Layer 3 of a small transformer language model trained on English Wikipedia (10 layers, counted from 0, width 128). Numbers have three digits each and are written without spaces.
A neuron's activation on a vector x is SiLU(gate . x) times (in . x), where the dot is the dot product.

Input weights of the MLP neurons that the questions are about. A number n stands for (n - 500) times 0.00064.
n55 gate: 384175769340461464410500464425568496539776584488504544787547338638435420591464476813785595524593609596504787504649545470578563708315566350652492279472400472516558566453291590352500535584527589647627347451449578645656689608524450420504318512325649586305508670504508609564639539755564600687492455577679540508231468674428512590259393387581359321504595897713585304651232456480473404548488
n62 gate: 396533496400603375545607780500538520385623591395479449508557488602492584273449683352438380484432534287428459698660334174336823624163436244359711559521550770741548492585541255534756382550619517400364680542533526492613545479525803591385319564593739394521398690371410508513479370516375504656418396445774425476730483660575979557595566487546651533427396380623500575504427301525256726471366
n73 gate: 253356425214641571372704584632593584363555513687640585612661521538559525350216454662512471355206381500547566479417345412558492840686423529534466656338698279368528516655463615435526398681592479596533111560438474389752777454359585504504569543453428500588376228455669394676467303657567349628755578628650371537302504712669648426517412428161599471639563315454415340826426692583316500517406
n80 gate: 690373504556666608432603227360301628782373612533748517675377551531517752547334681491680453440294714326566564339424398459364386333304542616724364474393487461728684241681419564371820281370582324526431500333483366479704338556685471612623684313522444614513496622374475483829431454559259561579542406425298358534209521434461840585372350426461538659527573442491463535784504853427492821348588
n92 gate: 473519585527643469473247661585763384496770204383618334477400694412314398551326543651543519477516445610480535567596411440600542443523500574570583524601206460440583613302550469496496324429526424488593496508651589492343400786476250594270333335340575641445569516496627543574523443400543315782803593568558648450351271409209412615612438630730473356123578223403481488262397492519416512441443
n119 gate: 396382656492541368354445529435550579361542475548638534431418381441454579636642421378582545475593366321663488374675492615703777512696496208397777700557371722353404548544451549564422403654406369517619588677672436524317590450559645735480532444479342455463423563219390111720706573642752658180728247319446459294550434647683549301635446592454589310521455266615735579401581384364731425579718
n129 gate: 427500593561476724384523520368133337456446415449594500673404359359405602379418378583573694544264360439500128278344477352504548661390736516504417520641561315707417606437480392693661214516388459630520418405323374420467484439699630496450343437367602631747532615532320574467512249240642443380672319388634492250488520677332536704568626713504616439475630258444531406760484614431548618229667
n161 gate: 537217625471504472304535459364537624424719455429599508520396407417133492249459414889383638641599471287529392249292427593432568531488449177585574652609402607488484287536705600517419544574361757398383590458318735484614460402566453516512421668434635651492648434421380566435670468500675410252684694550309484691475427434361484616742314652533289362576678345440563480500659252621791496328413
n166 gate: 500462729454606389443734523368508526637543565645721551545652698539543434309745289512603626591270554581484352275500613603440440589530496275404410628302454387430545775769678496492480451438496559481462527543443488485604617331711437649376567595429396485557594193433568682300680624545343419590553261379557374560488302621558621180473248554679553427424554520352489666588268561595436330744459
n182 gate: 488295590512660496469428397554425526309460382611588680523403394560620755547280259697429457535476320512372543212340560470484492584626626469690456257758611668391466374565551461374459496262722536283716456383567431411464648401299377563508374398331584612563178312688508600496524268551551544504558389452319488446560531724472512481473323428476697390381583386492272627248377614508527047344454
n252 gate: 411386345478570335347525223781285700566636438513829342553636504618730513460527357300735513509355292316590535486588428504298369466560543447206708388540496559486396552596654504417360587522398514589491248687332399430504465397382504415487681417687451474433645527578303685299243727434322679826789149523313642452504482500226561469345429734378740318481642244526689684625404487664025379441530
n267 gate: 383398536665504339421768347453508600452777412640297484758290313680467642432443753463436472444520484415638413447464599262366583531442687261472443678560693561463399449351385646475487728734145488600384524467392330567718341689300473304428337575459439421560326598496682597564488551547672524708536317451324412904496424524354279330408656573528555576562580389385604661396441576544469310395520
n297 gate: 368327720557470440404575545611421475537534582445519268422411537531466553347439481569560646567225553549405345481511372295290548369609416515417477504597327268726391351394307437608292485489414347466459511485578566825685311685339602493479424174488700489346696317507216470428294485633643481366589667492489661474526761580689419231273530652481338496453391593541605481526592609485390557557471
n317 gate: 416414554466582454229607324365450544690470575371361285302442657292568694450462387415641521492479597336648327589479120468516557411367338347404250756529433339305581528541574439603456516479540453533595344632595707451404286425445743354393645323440492349280455542212438192379309578533542768453402539649450754353592620690437323701504795285732381662457425414624621341304252458562614450500598
n55 in: 338426410492367595449421671247377700676267749611456568355551559552588488543592718766504331649496612313781430712430590421784644404504251524472548380347528456544442289473434527610483442548617375350488388544551480442675695524556504441508615422637647252626236432408660360385461519590468385653597307565650512604568362307747457469786323512292562464755571297610347365543473409539469405356253
n62 in: 391340317412628492488619395533361420508479500431639716636376467526610344417424546470546650595504492571102331749656520604512644694395528359408682361628705458240391346423393549280705365403440564433384420368483440529362413487436658759413435414692841475596693860581578538295488668558300697262545465572471500247618367487622529525322525791627598663413608444876532487479255367608222605479394
n73 in: 359346453516504539388470500218378414562568645591199599279566609592329456520595461604422684791608237468230473460504616403581330568663519512606548476753445595496321614347403581282352558547373384230898480760469476624579388457420519371761519622640401730555620456580481472465590419527625630616666455444426441473536547468516627350298449556337396661435344544376458567543584665375535172754550
n80 in: 504646558579561434179528363321392579598374512175634525659496369492253479286378608517302648500538689421429451383194406516565638592416544364388609554627521445344468492496594476295651553571779593496775533390356799378463545724563488711543596466310517528463410672705708588629875589435223641597374569310743562650500763555508414492537772492433626744470430542459488633607605624669549617500783
n92 in: 574512524364338488565390471548533520151346619325541379184350700697683620598421627500569480248814488401521597392290570610456391329528560349356513475358463933651361580312533565496238536504898563414410359546190483310417764438425520471445460521471562484516407662388508309628341649480525682517557317517488693616289606537467152577471557554604508430462574361431468620320572471276516397496693
n119 in: 369434726517338567276584432496441532296705580484632969275350663479252538592820454311479496354431103610491778402363652444670777585585512458458449657479390577281267577381612351678421623530412359626621479577538539479428658631526537677368549439311453541450554295410338338437693488575580695341525382491420454352458713466627392223396244479620483311587420383408545525445582546408776475445800
n129 in: 500408427410572358364403500572280516588405670555340586680368307541377492617484545430557605496450640549208796685588477496620484563535449581744368475721745479852449421456480564224449599504658570593504389421403513808598540789504599322566524638288786413423732677662508627203629504408504443533444424475464597623512488479561712428460346336171317236487597296396594553747639500335564508246536
n161 in: 698397472524508484358611314603573146460639584543663512560520364615467516376512613451584596568332410391210464313595416365401722290255512300524475261612431431348441438692420366438546390472320508596368463582252375460403715585340430480703613621397747665388654508527322602431588642528508472709397629549468629677184256480577575615292488492161378408287400388603752581444500568264394415675484
n166 in: 512561415578508465305819480396441548330468449712661338542296345567615771353512500560655597623512492429417677394634448377477443643545576821321555791481402476413594658538539515673549115449596603582539433345670548554617712477599451492426564279456496306434431413534523394523232393446270359623423387472609566454504512599249331519647376445528374663189477424546474406543816446558717281437561
n182 in: 654556618608390512606661604602627485511555347429492582360720473277558345344469512355504450766438368643360526624284478654534447496748396485174371515416450660656530374369424345468821294454365410489462461535340218334230655596516343427383530508543539699431534302586625570408477278606481415297553416700642446433631542360554526406557370453605587109456523532477522384454309446656350631465661
n252 in: 757385483508753799512616458517399227587513399223381734683550725329530699483628567359408320596299696618577554662367364432525397496488414700235500670587517453534427264512662674426280738618592419471112619594471570570487384686534516529312366387612250385462426658345483598361580562483542454487434465517445655484331308287369454612367668670581343542810596310512536678609455420546319656131562
n267 in: 643436358391632357462409582428591413671834440697469675470299543575531487435487465769668547436416553448474547623155808483487474483546483543634658783290465566588638592197256326558495538509459557323414478588921321645400538678429319332479483563672234470405219491597440469253599547415548557724466482615478276348348251184531279508539616710702653332446366291573467478668352431375703239487661
n297 in: 527308359670580396372518550712311390603480592541380442348341481324266426489663438418710561413473683670632534648708613342470591489396545408354695550508288410531783426376238485730496432229624453423286640575511488239597500631625351442639634520347260414508515679425417438569615474598700396570277472618469446436512718453415602651591523395492474358492450626302411245600631366252455446422357
n317 in: 588426795458562391656492517549433484467368517634229436620413500483602504329530387551554696736291636517428384602298599408323414617387670458219466428749424458675313306333794660522233766513536398492400715577550396409244397286457362592520407500607589717788529797622574563454367340311467475679685522427250579467542463670766640496384667479356672358326575470670625504446337178508692508403435

Each question shows a token from some text and the vector x that enters the MLP there. A number n stands for (n - 500) times 0.0056.

" ch": 672562577298409485428517364438604478566444508782381647457347481444507598393502434237371594503465378474580380670503411538386320546485403514328556399537419481539656692588499660416474603572512427599443531649447631566641503603593370648336367474411484517495539405598599479570665350220371605489542564661341686416519305664394699438378575460478661563429639569444457499483517440176572516403912
Which three neurons fire most, strongest first? n317, n55, n129

" not": 483489386251236513589435517522539513578358505746557654516433558543529437573418312240564684682489504579454635511558467683439595704503491408587550431314774534625525465629564368389301492531521305470675322651639596439391666308397314513751365374433603476616634496613422687622488395555568566514347532460307566606506409320534523624526682579272498495546491555468303393671374505395588562586533
Which neuron fires most, and how strongly? n73, at about 0.45

"ly": 707502462450448529580252502331429408361391345525681734543527604626483402574408314598542697473621451474473536615519712699360680508631730387448445515403847564520403531559323334782497348323367382476573382553568444322355493506311636484575473323619600555659512620480460449561527347580580512609473607671513516707772355517460430657460374417499417463530574639389518464588427426384735493517443
The neuron with the highest activation: n252

" and": 540327491629518346608376465411594426492478480640672314414605459448371659401460499545410427602521552477399570505505660571665677443406677372481550481404607368568548577614415409574434365505619525328436479652476629429418386594489490661568408206434489452463663524543368399484549442555616495310402651707332599802473427623518354411354443503226468481415432589515422400405446528419720708306455
The two highest activations, in order: n161, n297

"ib": 412561454456323626719479437447465509496578311509680730534633622404629696590455393396764836511238359478511393643324639613602414349633433446470386456532450595477545466631315510508464352612685515231674566691649432602692417456390618478378530595490412538645540505575600359514484337640521451510495533570498446488527725493389567526355603384664453674492492551585688180470489484455652585602420
The two highest activations, in order: n73, n161

"s": 505369550460439620478381328287469440383507381639811557449546561698433590427375566446404450507473622605408641615425539503418292438585375507481345372411363616613391479594373243510551579499592690528740410465352668462493349580451498431541313475564604328685410391595445433507504370566557842409373506650559433488723311512630327508605316598505468462350494526448493552637380299434572539510314
Which three neurons fire most, strongest first? n182, n55, n252

" offic": 376284546386522448491603412706621382517384574464446702422409393442653633564410331463451654514484669656519456488674621469499619641518485412329415383396596416389449593402610563484381495575702237665660524612463611410688435471109462599355479553404377422589411469339518661536490400469307592596350496807549557512589497566375436519341565431435577478409532608609673167704620683432509666639662
The neuron with the highest activation: n317

"se": 479406475364390658831412427235541565620639399470622705445473407605519589420359451630476830549482307509460567533637496483379399457734379450578687466473522469570443587626444256662521320672402460461490584516545550599608265681607415344378465504467575566643592506613517305571619510557516383428425521651613660500611420540571284497537352570467446655565660717248402619393497478298457634594651
Which three neurons fire most, strongest first? n317, n252, n80

" a": 444436397446403353589673506439487515425507614679650514458434481527561373457689454512529628576574553445487606703382492446583520441568579370566670484508364499491779482573728416418362407246454610348531647355574603445469430504535511495608361234417415532623658476674500485476496590447480498370599521515694443590736660505425415482355662401414492418629495465530468480598396400235648523538846
Which neuron fires most, and how strongly? n119, at about 0.21

" Ju": 244467747555449510703481587457659494655637613534619490509450563704515421496529544413548729389530697525390499491531732234515315481523502498764630552448497550595773513531555437501670344411229507507516703395556347484482278619492431477313291623610548462550703409637502465475550476532414493584402486476447696616489489540425526455483596395459678377549647642354501335402383351406371420613640
The neuron with the highest activation: n267

" in": 539397365437668406837465467432604495532675363616499547550592390503502597383414641459476542600454757565586582450565402472646480668554745447570516420444674424541635458561508409492154535285387453402561609696465494435551588454603593461394326213516396542656519444534361446488450527313492676364647536487492387636646451622554359519443484542480485550460423468466498322280595572315390481579589
The neuron with the highest activation: n80

"ur": 548488605451345462774489208432502552530370436561552471498404345327535428482646504638562382577333410449511289552564548584329449678578318652639371339597558533479377617473571318614325538501798393493512570512516385326462236751511489430563484398688554413681581404464395498502657417652357606486642541571527506723529526464393579479415422455610453610562374390453687167410528481507331614726489
Which neuron fires most, and how strongly? n267, at about 0.14

" long": 530498342190546505372457572585490500519388376464556273477489429418660387544492201450546685564486523468492315565524594471455555537618475521417518588413675643695518292414740639665557482585508291546507561480539668366592458606400630605617419454521552503516376560487652430479319493546382663323292646564604656648494383423345312611316394556556426457503764461455684488672468657261765315446538
The neuron with the highest activation: n317

" Carl": 159439792316425660427633496426581370456395521515436620414407474685309525426461605448523616494599569607471280582407592380404371649497633476673478681587838532478684623586695531738625581468517613485424368607528401490464369717492516559369437522462337356575512426543440657501560449506554587493478549738458489637470451467471593359259536648434602555641556576322443592343335517338514301459484
The neuron with the highest activation: n267

".": 646290536671576572483423335679528465490298453631599383433505598587469530536411476566680599721534653526389359504580647429430383448395607499484574413456573465627526524581621206372527312508501649423479494809532586550642477559488355457357370246459481575757738478435422297449537495544576499397507582610403451542669534622395448461413439595283456451598331447387526276563568350552622393470505
Which three neurons fire most, strongest first? n297, n161, n129

"ony": 483439535566346716697400442537476452360435415564607847503479492486434278513522447597582559489428394630496350573694533605318534324554565302554263574359657346472442644657393251548607324553589490556490650488469497479755288518411592407359529377583562681527592482624601488556467509591649565538527422578254517585581488289327496470552349390622337516567524626461696469460518350337367781795515
The neuron with the highest activation: n317

",": 529424406486439358545389478342549533427617593492535433374601520493484800462328580503463666660504685379363533606539788357637534441496620500471509476443574386468489344578777432603598234479481678284547650555370540522655418476502666631330370232502602488454797413551422440389421518600535554395402558638393372571448395577403537597391413469460630532649352499464392386597537497427589581351415
Which neuron fires most, and how strongly? n62, at about 0.56

" members": 399289717410472684396502424428564459637570445709602740456319491474437708377297446281238470510441497720459568625401580329429612410555266266504445513351519617565545444513321349530546480685469329619477532545385587203712522648394216569530375460544492446555515343572486627541630329539444586603524512457490520384712467330560591426479529713455666560643481495563483599498557365503394407471670
The neuron with the highest activation: n267

"ze": 570509557460279517787340329415658421360527600736570600633554459557460332568480516632478695568489432451398640751742640471387500432627541591409544461487485417465547325582688626649344270638381536661660525171565565533648507520392341164512443492486682326577448517547385557312600437376512442351432380579508618656641387348323473597485470596402435407448501583261612623419420485596272598588599
Which three neurons fire most, strongest first? n80, n119, n161

" F": 581686561442280599749379583425667473658489366515536582418397524334457652627690502411629642412622589430388282561378516346482555554430470591342630563630660547370540503485664636457519477586516570514521263530515663506542331374450481401556368469300317462561414499623626421623702362548453469315617537396494627660571438582501523497348482191420503545436653373389453282618479415204365307561309
Which three neurons fire most, strongest first? n73, n62, n317

"ter": 536476549306269498531241416502418441362531467641637441479479450510503433402435433447367470472420438577471432843487573598190621517783543399442467475439680381522329744507320560692707527388462430794582502333511542274584271475422476509393475434421441457640474569579467376532601496590612480499517483732495393694765382556444542505375386505444510714538328642406341618516680537307745536488539
The neuron with the highest activation: n252

" which": 594247457474400444475390375500634476409664745488516469396532565491389654624334438494447611681513616644394688504539658542546603436588491482654296567456660440568481465559629492391587402324604561278599573532426500538491442391642495490539404239477618537462756470486548365621606568492753512402340623318370490661519523546507524430323497569442441631668394453635678519436594439359699746461613
The neuron with the highest activation: n161